Layer 5 of a small transformer language model trained on English Wikipedia (8 layers, counted from 0, width 96).
Take only the direct path to the model's output, skipping the later layers: a vector added to the residual stream pushes a token's score in proportion to its dot product with that token's output vector.

Output vectors of the tokens that the questions are about. A number n stands for (n - 500) times 0.002.
"ir": 798 445 823 705 222 444 369 625 649 388 308 495 553 712 518 468 205 813 432 489 525 332 505 570 570 297 203 500 445 477 650 509 380 484 393 684 429 488 444 663 511 525 357 294 552 479 251 518 646 250 621 550 799 584 506 246 545 343 472 616 755 503 463 319 293 446 356 576 676 503 458 513 597 658 760 563 356 468 462 621 582 628 517 482 370 489 358 843 380 380 682 332 526 482 507 422
"ical": 444 297 227 507 618 598 383 323 437 296 664 523 478 339 528 549 285 467 369 550 437 348 495 529 556 626 166 598 511 292 836 452 572 397 469 248 750 444 107 771 583 599 298 823 292 886 709 807 822 527 700 446 550 676 569 333 602 633 406 707 269 559 575 455 116 402 453 228 647 557 216 780 580 776 555 376 613 426 428 525 493 576 595 240 713 253 426 644 446 574 499 379 300 513 759 600
"t": 465 278 457 852 233 450 273 457 404 640 475 426 628 511 582 438 799 250 672 441 410 241 704 509 459 691 544 568 636 675 696 670 374 405 671 383 431 495 659 284 596 440 482 569 550 659 543 507 658 567 504 437 556 510 92 657 616 376 657 649 379 484 514 647 681 394 728 155 252 452 457 470 487 362 584 271 621 509 522 527 458 609 460 781 584 129 43 432 638 353 316 555 561 628 562 535
"|": 356 398 421 595 377 700 330 352 690 603 498 703 613 335 599 571 614 286 435 572 326 371 222 457 427 720 544 247 526 367 593 333 466 671 767 728 447 524 481 674 505 475 729 396 530 573 701 679 257 477 489 584 491 734 608 303 659 471 665 444 495 729 279 346 280 546 551 314 303 519 528 427 492 491 382 627 591 536 531 406 420 448 485 534 448 541 607 483 566 629 591 401 427 355 498 487
".": 600 443 421 417 514 358 608 288 504 430 521 403 494 402 425 346 512 774 499 429 644 572 687 387 416 647 556 438 603 495 371 331 413 503 421 584 446 804 550 608 549 575 313 498 520 478 392 430 487 582 645 744 524 490 662 626 551 439 506 363 473 470 333 404 445 296 488 651 529 527 411 481 504 363 481 168 631 621 228 514 509 585 590 537 733 625 530 305 574 544 623 614 559 644 386 383
"as": 656 664 604 677 156 462 347 641 412 649 424 423 583 586 435 481 302 615 437 404 583 417 404 690 596 399 738 517 452 694 785 611 500 613 602 551 582 369 225 553 574 629 594 394 660 451 860 479 640 626 685 491 488 598 457 389 690 414 460 315 528 447 397 657 483 364 470 355 488 550 269 79 306 379 586 371 725 674 416 391 551 476 654 513 208 519 461 405 267 365 519 530 438 429 498 502
"%": 430 374 427 551 496 418 509 571 422 243 582 757 421 346 310 291 523 314 685 417 723 725 458 453 329 651 587 457 518 166 397 355 718 417 312 364 546 178 388 498 511 527 720 559 563 718 471 344 635 520 418 615 327 703 588 582 254 575 460 566 85 626 735 533 336 697 682 493 675 420 441 356 600 469 477 415 635 591 631 466 523 449 479 779 393 614 542 426 666 452 697 534 469 640 509 484
"ore": 286 450 678 416 509 407 443 170 376 568 730 511 544 411 510 277 329 671 685 356 549 675 155 483 505 240 340 612 519 472 896 397 650 495 549 704 465 177 96 504 455 769 604 339 754 577 640 541 804 375 304 241 446 821 982 627 641 715 481 549 41 288 399 217 229 512 321 457 679 539 434 648 453 503 536 519 500 736 615 570 653 559 422 540 479 476 547 550 570 434 843 294 858 344 516 246
"is": 484 563 512 369 630 405 239 476 729 451 483 443 454 765 434 632 446 674 332 734 619 245 485 849 648 385 425 607 704 311 691 631 256 363 298 405 558 713 205 277 527 667 361 538 560 444 425 415 541 500 512 607 570 658 470 250 523 555 599 485 618 629 534 481 544 405 641 687 507 477 344 358 486 220 633 429 591 456 342 387 607 691 404 395 502 595 365 534 317 584 701 360 455 368 514 699
"(": 472 363 432 627 516 675 573 569 443 565 378 559 583 375 372 861 445 409 742 612 176 561 579 627 280 609 563 389 589 496 530 458 683 625 484 615 509 490 328 583 754 347 528 405 364 568 598 575 462 542 176 379 489 588 531 207 483 286 463 448 525 754 455 442 372 664 656 293 727 281 582 455 587 464 571 498 468 270 629 472 538 408 501 438 507 522 709 492 505 777 545 383 378 514 530 145
"ar": 540 529 668 753 583 390 273 651 435 372 502 419 629 718 599 307 310 558 742 439 404 483 706 347 508 508 292 528 619 564 725 586 492 328 300 693 600 231 381 410 746 650 479 476 400 500 513 601 619 271 543 558 458 337 375 493 553 597 681 408 728 593 379 775 521 437 436 593 518 623 299 285 416 510 489 410 704 648 459 609 450 480 478 290 387 426 345 361 560 573 692 292 460 362 440 591
"L": 689 504 650 491 559 402 504 380 540 358 567 595 588 800 396 488 443 352 645 551 438 539 421 509 473 642 474 508 356 650 465 471 553 577 594 201 443 647 411 605 438 580 834 441 481 383 755 631 349 413 334 268 395 422 636 423 331 654 500 740 392 577 430 552 342 398 520 473 534 387 517 556 592 513 504 647 435 413 605 553 600 587 456 630 370 585 442 279 574 591 274 443 639 360 444 302
"ber": 362 290 625 468 775 680 500 473 525 265 363 481 566 373 489 541 515 367 752 443 497 699 536 307 620 375 564 134 448 538 769 432 345 447 324 461 806 435 133 602 328 399 833 600 399 560 614 578 530 613 386 463 372 532 567 397 434 490 588 305 537 510 575 284 584 334 626 552 476 391 208 403 278 310 846 948 576 389 543 583 592 329 453 799 381 602 150 833 683 420 560 498 763 668 652 349

Output weights of attention head 2. The head adds the sum of these rows, row i times number i of z. A number n stands for (n - 500) times 0.0014.
o0: 333 459 425 505 527 477 677 383 300 501 719 498 546 281 317 518 553 425 371 510 519 455 283 545 378 443 601 391 300 467 468 428 645 380 439 507 406 306 518 684 535 519 771 294 490 435 313 495 591 390 432 565 611 578 524 567 469 618 461 670 490 465 566 633 514 273 519 591 576 657 584 417 630 520 564 421 318 570 771 426 485 460 400 419 771 432 542 502 624 598 580 694 494 414 651 631
o1: 358 480 330 533 563 263 510 504 222 533 382 528 542 474 552 503 456 611 482 667 504 540 657 402 757 497 489 391 629 430 503 388 433 302 513 461 498 676 628 455 691 559 472 520 522 519 593 355 388 623 546 418 202 472 508 825 524 263 600 530 457 596 301 531 655 487 572 428 457 574 879 323 422 417 529 440 520 619 178 523 695 771 453 480 471 605 432 478 524 539 398 394 316 688 432 484
o2: 675 503 556 475 600 458 437 655 489 502 552 514 511 461 584 478 403 464 619 501 534 438 484 561 337 470 502 592 535 530 551 412 693 331 763 563 328 553 452 562 474 411 438 400 360 515 404 590 454 538 451 326 523 658 545 504 352 677 233 523 504 594 403 591 529 466 401 477 525 515 297 454 755 469 569 372 613 439 681 494 403 514 447 518 609 419 424 496 411 561 347 467 642 416 835 341
o3: 602 399 543 541 483 321 258 437 577 430 293 452 334 577 468 681 629 552 331 371 456 352 359 702 624 494 482 493 745 424 354 460 681 620 454 460 579 270 675 290 453 577 188 480 342 392 416 582 514 713 413 560 539 316 563 672 556 333 501 347 566 719 791 604 623 588 366 454 527 340 462 423 510 582 446 738 458 493 424 438 602 467 647 594 598 464 505 742 497 555 517 393 506 777 432 524
o4: 573 505 450 666 372 666 403 532 716 420 560 441 588 517 561 399 567 467 428 590 494 512 558 575 431 738 577 429 507 508 505 505 495 519 422 391 386 600 484 521 417 552 659 446 307 535 582 476 503 438 595 476 509 511 325 232 486 672 538 646 389 221 519 355 305 431 398 567 511 462 437 504 356 397 569 457 802 521 562 350 571 465 486 463 649 428 534 549 608 599 394 545 602 537 111 670
o5: 732 684 502 498 528 478 566 551 381 509 560 549 631 350 629 436 546 484 498 549 540 662 756 303 535 483 515 553 517 528 655 400 379 502 620 368 463 627 495 502 540 505 509 520 435 403 408 545 361 520 399 449 508 575 512 454 708 608 342 767 416 407 402 324 536 354 483 568 322 622 445 457 394 507 519 364 420 399 509 347 488 717 270 590 646 398 528 658 589 402 501 412 509 506 616 458
o6: 362 459 507 592 496 240 355 395 532 482 653 429 445 644 406 433 511 367 595 479 544 503 725 435 624 504 436 457 393 651 396 552 312 658 504 595 621 465 583 489 400 381 398 583 416 440 515 589 448 559 691 603 606 501 466 327 509 477 507 548 627 542 459 478 343 356 493 404 551 431 494 703 489 519 575 516 650 480 437 669 425 234 577 581 475 489 671 500 678 452 422 575 457 466 294 543
o7: 634 436 579 424 472 680 468 637 436 448 373 461 373 403 695 551 486 616 436 439 409 448 276 665 245 471 486 332 715 412 332 496 625 571 677 812 282 488 503 486 526 237 553 364 477 444 369 345 609 518 139 691 572 616 520 715 397 543 418 417 561 590 617 592 656 528 600 584 586 560 414 309 535 612 493 482 630 391 587 545 528 563 141 620 666 410 421 414 518 565 497 583 574 413 457 535
o8: 255 705 554 545 401 721 793 303 764 483 256 450 574 642 162 521 610 388 421 485 451 482 390 587 634 463 427 374 397 586 253 575 386 594 524 477 628 276 536 597 610 525 460 389 505 409 407 728 694 125 617 509 601 397 365 422 457 243 386 517 616 591 447 622 600 736 438 575 507 573 678 572 412 568 366 539 410 451 289 483 496 292 800 501 520 495 615 519 596 715 596 531 485 421 319 646
o9: 418 546 392 454 408 631 262 349 549 513 438 405 548 535 436 344 380 441 540 377 489 469 528 380 761 555 531 453 563 386 616 310 437 501 612 590 421 476 568 574 555 535 467 506 577 573 604 476 535 525 567 584 491 342 530 327 613 685 487 680 514 536 507 504 594 430 646 502 339 620 665 368 597 522 507 413 642 447 532 610 737 586 439 252 697 639 383 485 409 531 555 454 322 344 545 310
o10: 477 454 542 334 482 757 519 490 588 441 519 331 515 588 438 442 322 500 698 465 473 454 452 490 629 483 570 424 673 522 454 693 752 265 576 518 332 718 625 436 575 358 431 307 426 507 564 380 461 590 534 545 493 269 317 549 501 642 385 315 430 695 513 542 569 330 561 599 502 644 416 458 481 499 459 600 495 519 592 566 464 474 378 511 706 601 473 414 412 459 651 696 558 300 631 591
o11: 299 505 380 651 348 570 571 438 430 567 421 394 290 451 536 538 600 584 805 715 721 516 421 284 520 335 723 468 546 506 501 403 488 454 518 380 535 386 475 533 546 298 750 505 560 406 551 608 439 566 640 533 429 528 414 548 430 521 515 600 765 658 403 332 571 549 608 464 452 659 900 574 491 492 497 542 211 527 379 454 284 295 354 481 423 589 514 373 665 539 544 564 499 369 689 334
o12: 613 609 559 336 413 673 657 255 476 396 372 758 481 305 335 635 611 476 395 257 359 447 406 519 327 427 499 424 495 332 478 774 508 737 383 518 571 459 279 492 736 468 690 349 758 528 510 572 635 407 389 525 555 523 385 688 532 326 521 483 336 525 443 348 585 572 660 653 457 490 711 377 498 497 381 638 390 423 439 508 627 430 437 516 418 448 629 462 540 695 597 419 556 351 697 608
o13: 285 612 507 402 570 690 690 381 544 502 495 490 517 512 486 590 346 500 541 677 513 611 379 575 535 431 420 410 473 412 545 588 436 347 720 343 608 561 408 541 528 558 478 556 530 483 471 598 502 237 392 445 412 468 496 445 443 465 364 643 380 574 476 631 614 539 486 576 294 798 349 438 591 516 558 286 573 597 416 261 521 591 484 578 482 542 350 473 516 518 503 559 578 485 834 503
o14: 541 564 377 541 477 234 337 579 482 560 707 435 119 445 542 765 545 460 670 610 472 401 493 410 349 532 447 569 825 490 566 608 470 529 467 367 562 396 438 452 388 526 342 383 561 489 423 478 452 422 457 662 432 502 335 248 456 575 504 471 506 491 496 365 436 652 420 513 591 525 589 387 750 487 494 616 479 616 675 711 274 431 248 619 796 459 604 690 295 507 401 423 492 660 597 536
o15: 609 435 441 510 627 480 670 523 427 547 462 633 467 307 531 586 462 630 356 370 554 557 448 750 363 484 426 505 481 527 501 633 638 483 424 375 521 471 459 501 521 605 427 539 617 549 464 461 492 475 468 407 492 509 560 622 492 539 522 501 514 569 632 530 470 451 451 339 507 422 256 557 732 510 386 445 301 485 430 475 400 348 524 528 490 447 451 632 494 678 475 472 554 537 764 387
o16: 531 548 239 557 441 499 857 510 417 418 342 602 555 309 237 564 643 596 586 525 535 590 567 529 419 554 459 633 740 184 253 542 496 495 316 462 567 644 437 396 517 503 719 424 413 395 545 321 477 749 471 471 296 653 444 635 434 519 478 560 487 608 523 273 379 522 615 462 604 398 557 601 476 444 461 637 433 478 394 564 371 404 503 642 421 516 606 525 676 498 281 718 437 541 653 525
o17: 514 609 603 580 573 611 523 493 569 529 494 412 485 524 340 368 432 379 479 451 337 660 540 505 281 514 446 496 345 514 397 764 560 596 362 539 392 569 360 503 447 607 749 544 541 415 494 470 500 425 560 448 629 606 289 464 631 582 407 558 468 523 510 345 415 462 558 510 271 665 284 667 452 520 506 603 455 457 475 433 586 611 317 501 573 297 487 627 653 594 714 624 352 261 618 693
o18: 443 404 773 536 379 658 537 502 615 512 376 561 467 735 700 502 424 583 595 661 792 468 428 365 222 504 614 388 668 671 571 419 246 623 464 523 445 525 265 518 281 395 679 497 376 504 606 434 364 490 616 465 603 566 228 456 565 487 367 585 576 524 671 382 521 430 554 426 404 554 548 710 420 440 692 613 277 581 446 198 484 413 459 444 553 504 500 556 615 411 582 371 279 427 503 492
o19: 684 633 363 520 473 349 283 520 456 513 578 610 502 509 304 585 505 421 501 424 571 349 218 367 657 309 423 479 285 851 546 711 565 569 536 308 502 395 647 617 438 688 271 379 728 601 468 469 566 206 548 663 428 576 307 314 466 501 541 623 544 657 585 440 589 652 425 408 441 685 692 346 458 579 346 549 267 633 290 629 495 619 600 490 558 632 430 724 432 683 656 392 162 658 400 514
o20: 304 359 636 504 362 492 746 585 476 415 516 515 472 474 833 570 317 455 538 552 580 400 494 598 458 585 506 384 640 393 465 448 551 516 395 410 506 469 459 397 397 561 510 420 347 525 606 557 474 542 491 483 429 386 451 617 429 472 472 547 473 576 608 614 438 424 485 411 710 459 602 610 431 488 581 593 313 518 683 592 502 370 524 374 635 491 420 525 473 498 504 326 778 578 398 666
o21: 516 526 592 733 571 485 598 343 439 491 579 332 308 484 519 436 592 529 444 680 579 534 430 784 593 397 528 456 592 607 355 434 394 461 411 654 524 379 509 575 330 369 653 767 430 361 289 714 603 545 348 398 772 534 462 546 183 437 482 584 644 631 570 420 397 407 475 410 459 492 623 323 419 493 422 396 551 460 534 405 546 379 420 475 648 475 583 349 508 720 426 609 601 513 493 500
o22: 599 669 435 574 580 409 512 471 464 406 590 340 501 488 499 554 669 507 499 605 517 662 577 603 636 495 537 540 619 447 564 456 228 479 258 465 657 456 646 596 402 537 505 528 694 573 352 355 566 362 562 595 680 381 472 277 595 556 482 575 429 369 374 381 344 602 469 469 476 679 532 371 402 448 429 387 187 462 536 477 401 548 577 457 561 410 489 527 488 626 545 617 578 524 295 462
o23: 669 550 479 460 623 439 570 528 576 415 391 611 345 498 614 407 609 506 515 521 361 524 647 596 263 604 519 600 406 473 530 507 442 791 416 525 359 371 331 517 450 569 580 576 560 499 579 594 447 510 399 420 581 669 441 589 426 404 409 478 469 322 310 375 363 503 404 401 641 495 513 585 440 431 741 525 559 638 583 467 657 560 415 557 511 338 484 497 531 511 407 248 501 416 533 530
o24: 630 427 532 441 444 575 656 593 674 496 607 441 664 493 628 381 401 442 524 471 502 609 647 540 674 464 566 578 455 586 504 576 523 401 382 381 371 712 626 545 515 506 419 511 437 477 442 446 488 577 531 534 683 237 564 322 658 611 460 592 391 361 583 570 447 314 392 761 470 613 200 449 432 386 414 276 621 258 545 778 451 598 360 519 483 532 402 282 395 299 344 632 574 573 438 757
o25: 407 406 458 341 577 348 520 447 464 579 343 467 527 568 507 507 596 557 623 303 530 357 704 597 639 523 423 773 278 585 441 638 456 584 597 413 557 560 468 524 403 606 262 827 619 566 606 450 549 647 191 310 541 382 540 754 33 459 470 290 424 616 726 389 529 607 646 417 749 468 173 483 434 479 666 651 693 577 575 695 443 520 748 488 279 737 476 216 367 386 433 478 563 366 600 403
o26: 472 689 493 556 458 393 581 547 509 537 235 610 704 529 240 396 607 452 381 398 293 486 657 594 720 382 343 542 582 424 523 360 385 439 564 545 643 370 478 404 625 596 587 485 489 500 324 439 741 377 509 583 520 583 651 565 745 530 382 603 612 526 348 622 511 573 425 548 493 431 542 557 576 580 436 337 239 399 604 604 506 460 629 549 582 366 533 549 423 406 528 432 509 410 568 500
o27: 657 574 398 527 530 524 314 391 471 437 411 528 487 466 433 515 636 671 552 584 607 524 503 332 555 526 493 671 843 265 546 349 611 365 359 542 580 410 316 303 483 373 650 355 486 533 624 272 535 661 679 395 498 552 494 503 576 661 434 508 391 360 433 329 531 441 424 602 480 403 763 558 567 459 581 669 706 552 469 408 515 465 508 445 440 445 628 492 394 343 451 531 401 548 554 533
o28: 638 537 608 404 475 614 457 516 564 483 421 507 690 626 375 513 578 521 410 415 540 527 419 478 514 379 547 577 472 666 656 398 462 337 614 489 497 539 445 496 526 717 469 443 424 559 423 417 449 401 421 429 553 472 428 443 611 548 469 532 437 538 640 513 640 611 555 700 323 618 293 500 507 472 534 452 235 550 592 167 524 521 570 485 607 505 532 497 470 424 737 496 351 350 643 381
o29: 432 334 594 418 464 706 381 499 472 416 244 500 660 472 430 554 478 518 425 370 442 560 467 628 584 602 439 344 757 342 447 557 524 479 519 661 855 578 324 363 592 422 509 411 364 545 464 348 636 602 499 529 306 458 688 668 379 567 428 625 490 593 563 596 581 341 497 610 211 428 366 593 604 442 454 392 742 212 377 492 613 303 626 564 556 496 428 594 599 573 383 492 462 678 611 522
o30: 348 535 541 589 501 565 653 451 548 537 570 712 554 323 508 461 365 539 303 517 623 473 560 642 418 462 516 445 425 633 554 509 568 409 504 470 444 466 358 710 617 263 509 491 431 483 566 480 631 447 658 295 574 687 444 486 441 381 646 573 498 434 483 491 373 324 568 242 649 209 601 589 540 454 583 307 694 504 319 474 535 327 583 656 438 556 666 538 527 526 375 368 692 544 335 646
o31: 319 413 456 600 469 556 516 436 437 577 468 321 482 520 409 584 452 583 507 459 656 650 421 400 704 371 518 450 434 528 412 595 659 335 398 471 684 554 573 500 648 516 353 471 532 625 539 369 465 597 759 457 410 331 579 654 596 590 619 399 498 565 520 606 477 523 429 484 378 453 544 715 510 441 396 440 397 524 208 555 418 332 644 462 331 654 491 518 580 493 577 680 541 636 344 506

Each question shows a token from some text and the vector z that the head gathered there. A number n stands for (n - 500) times 0.0076.

"al": 271 508 511 516 518 443 513 511 328 640 471 403 414 462 317 465 552 350 401 361 337 360 380 371 450 578 552 642 513 685 504 627
Which three tokens does it push up most, strongest first? ".", "as", "ber"

"ur": 525 606 543 378 575 550 609 418 584 709 327 490 518 632 454 389 446 355 425 577 259 529 561 412 343 350 587 586 470 720 621 442
Which of these tokens does it push up most? "|"

"ar": 393 447 691 450 679 521 548 603 395 566 547 490 375 546 388 463 459 577 506 469 372 428 326 539 467 552 338 425 417 504 605 461
Which of these tokens does it push up most? "L"

"e": 382 422 590 577 601 419 570 589 343 637 575 478 384 444 449 491 470 453 522 587 309 489 387 421 420 565 364 548 481 526 528 470
Which of these tokens does it push up most? "as"

" Un": 487 313 631 424 548 440 613 511 414 677 516 471 430 542 527 553 362 470 465 584 285 410 477 414 559 531 447 551 507 436 515 562
Pushed down most: "("

"n": 264 509 563 536 550 413 656 546 426 534 457 472 322 527 577 283 366 387 502 406 382 528 370 420 518 588 469 581 397 764 471 464
Pushed down most: "ore"

"th": 267 735 525 522 443 474 607 616 265 650 392 559 490 364 588 209 419 261 396 461 277 444 260 397 446 518 592 697 409 677 563 492
Which two tokens does it push up most, strongest first? "t", "."

"ue": 434 476 632 614 585 463 592 618 318 524 450 343 335 393 460 451 419 428 285 473 316 529 503 445 481 507 495 584 461 674 506 571
Pushed down most: "|"

"c": 481 493 710 408 522 545 546 576 226 838 527 596 357 483 411 411 452 505 380 460 224 549 548 490 462 407 468 614 455 625 505 552
Which two tokens does it push up most, strongest first? ".", "t"

"b": 385 502 491 553 453 297 517 477 594 755 486 532 611 559 529 602 510 364 493 794 325 593 408 424 205 532 449 602 438 690 552 522
Pushed down most: "L"

"on": 388 543 610 461 593 509 570 506 444 711 492 515 530 471 528 361 432 435 584 593 290 451 543 507 373 410 468 694 499 578 386 409
Which of these tokens does it push up most? "|"

" p": 496 363 647 464 553 410 530 613 418 622 606 360 562 499 409 535 498 550 438 441 345 431 349 434 469 421 485 620 539 772 514 482
Which of these tokens does it push up most? "ical"

" H": 459 375 759 598 623 539 535 585 398 523 535 316 299 498 523 459 427 567 412 468 324 501 382 536 486 597 552 517 568 593 428 320
Pushed down most: "|"

"ab": 432 431 632 447 531 513 556 532 457 579 412 374 515 509 560 518 370 502 409 741 299 376 489 509 336 440 552 489 518 545 498 439
Which of these tokens does it push up most? "ir"

"est": 399 438 638 570 553 415 543 635 516 573 414 337 541 523 461 550 540 396 382 455 457 426 361 541 347 538 586 537 462 765 640 369
Which two tokens does it push up most, strongest first? "(", "ical"

"id": 406 444 624 579 590 529 609 482 309 542 287 313 400 499 624 420 219 475 451 683 332 545 489 545 418 462 414 454 497 465 463 354
Which two tokens does it push up most, strongest first? "ir", "ical"

"ate": 427 372 689 454 571 444 494 586 447 578 655 349 583 541 408 520 498 561 384 414 326 401 316 449 478 456 469 600 532 796 532 466
Which two tokens does it push up most, strongest first? "ical", "ber"

"\"": 491 530 679 405 542 603 505 661 165 665 542 494 396 458 476 392 544 383 494 415 319 491 400 451 430 443 419 650 486 643 502 394
Which of these tokens does it push up most? "t"

"end": 420 505 643 537 589 535 584 626 309 539 442 335 330 415 526 356 328 515 399 551 335 476 499 520 477 455 457 607 456 688 467 509
Pushed down most: "("

"ard": 396 478 665 565 627 414 613 576 418 551 518 395 408 423 586 463 417 342 426 457 362 455 358 571 387 524 389 536 422 665 561 480
Pushed down most: "ore"

" k": 377 557 539 585 494 391 585 643 418 454 461 516 622 358 488 468 611 447 433 514 379 524 346 570 193 520 383 617 321 651 560 504
Which of these tokens does it push up most? "("

")": 530 504 653 429 661 500 641 566 389 680 467 476 378 364 459 443 533 500 451 521 332 557 498 510 348 390 497 596 403 593 641 455
Pushed down most: "is"

" the": 307 328 469 473 670 468 595 425 481 607 446 411 475 389 440 329 405 672 681 524 288 419 578 566 364 487 568 695 663 652 416 426
Which of these tokens does it push up most? "ir"

"The": 370 339 626 431 692 566 592 489 326 618 510 270 401 426 586 386 339 571 473 457 417 342 470 575 488 517 491 631 510 643 500 400
Which of these tokens does it push up most? "ical"

"1": 279 562 587 494 496 549 596 600 262 631 387 335 494 433 545 440 400 602 518 480 272 387 388 615 405 445 506 613 477 656 402 389
Pushed down most: "%"

"'": 439 412 609 455 601 494 657 509 479 742 538 469 384 552 616 401 410 415 478 605 307 443 569 394 527 365 471 654 453 522 484 551
Which of these tokens does it push up most? "ar"

" c": 420 312 640 453 677 484 609 452 419 489 347 270 514 469 538 506 367 603 498 552 401 486 448 610 477 623 455 507 579 620 544 454
Pushed down most: "."

"o": 421 309 730 505 484 382 590 620 461 662 462 480 416 567 580 486 272 401 262 487 336 553 457 479 499 581 426 485 349 543 456 482
Which two tokens does it push up most, strongest first? "ar", "ical"

"se": 432 509 596 521 478 545 342 572 572 790 446 522 581 671 513 487 315 587 471 563 264 490 514 344 396 307 625 607 591 806 350 480
Pushed down most: "L"

"ion": 522 383 750 370 465 524 402 660 333 625 547 476 378 611 427 446 392 367 357 421 357 492 433 339 537 594 464 534 592 546 374 493
Which two tokens does it push up most, strongest first? "ore", "ar"

",": 534 501 621 485 624 450 560 630 316 641 526 406 431 418 369 517 599 557 412 414 350 543 398 475 419 511 454 593 456 698 603 503
Which of these tokens does it push up most? "%"

"5": 399 443 668 444 625 485 543 473 390 528 550 407 346 437 384 425 325 499 462 464 316 394 421 463 475 391 452 607 527 553 555 555
Which three tokens does it push up most, strongest first? "as", "ar", "ical"

"as": 443 369 721 565 571 414 643 635 212 593 651 462 415 447 702 397 479 359 538 382 454 420 381 424 462 465 351 702 496 711 291 484
Which of these tokens does it push up most? "ber"

"99": 300 577 590 478 465 517 595 611 311 628 436 383 517 473 498 437 433 586 522 490 282 394 335 565 387 444 492 612 452 671 435 435
Which of these tokens does it push up most? "t"

"ok": 299 485 766 560 475 488 531 500 118 589 475 354 441 411 518 639 537 373 225 407 356 354 292 490 638 796 443 610 358 681 506 533
Pushed down most: "|"

"ang": 447 477 579 508 429 390 572 572 564 523 257 500 489 529 567 517 377 326 226 596 319 567 471 410 280 421 599 449 378 542 644 525
Which of these tokens does it push up most? "("

"l": 377 711 665 517 351 339 373 527 424 775 620 404 402 738 507 474 132 252 437 645 506 374 441 290 317 473 418 586 536 700 390 575
Which three tokens does it push up most, strongest first? "ar", "is", "as"

" th": 468 323 772 675 672 537 570 586 400 479 534 255 313 417 576 468 509 566 379 457 355 484 328 618 500 660 570 550 552 607 438 297
Pushed down most: "|"

"ub": 447 480 611 310 641 492 517 589 437 782 629 489 438 670 551 368 239 445 501 591 362 442 424 396 503 462 345 438 514 661 501 485
Pushed down most: "%"

" m": 498 537 735 357 568 606 663 539 393 688 468 472 463 476 443 392 411 482 477 481 245 506 456 577 396 442 517 486 543 586 590 372
Which of these tokens does it push up most? "|"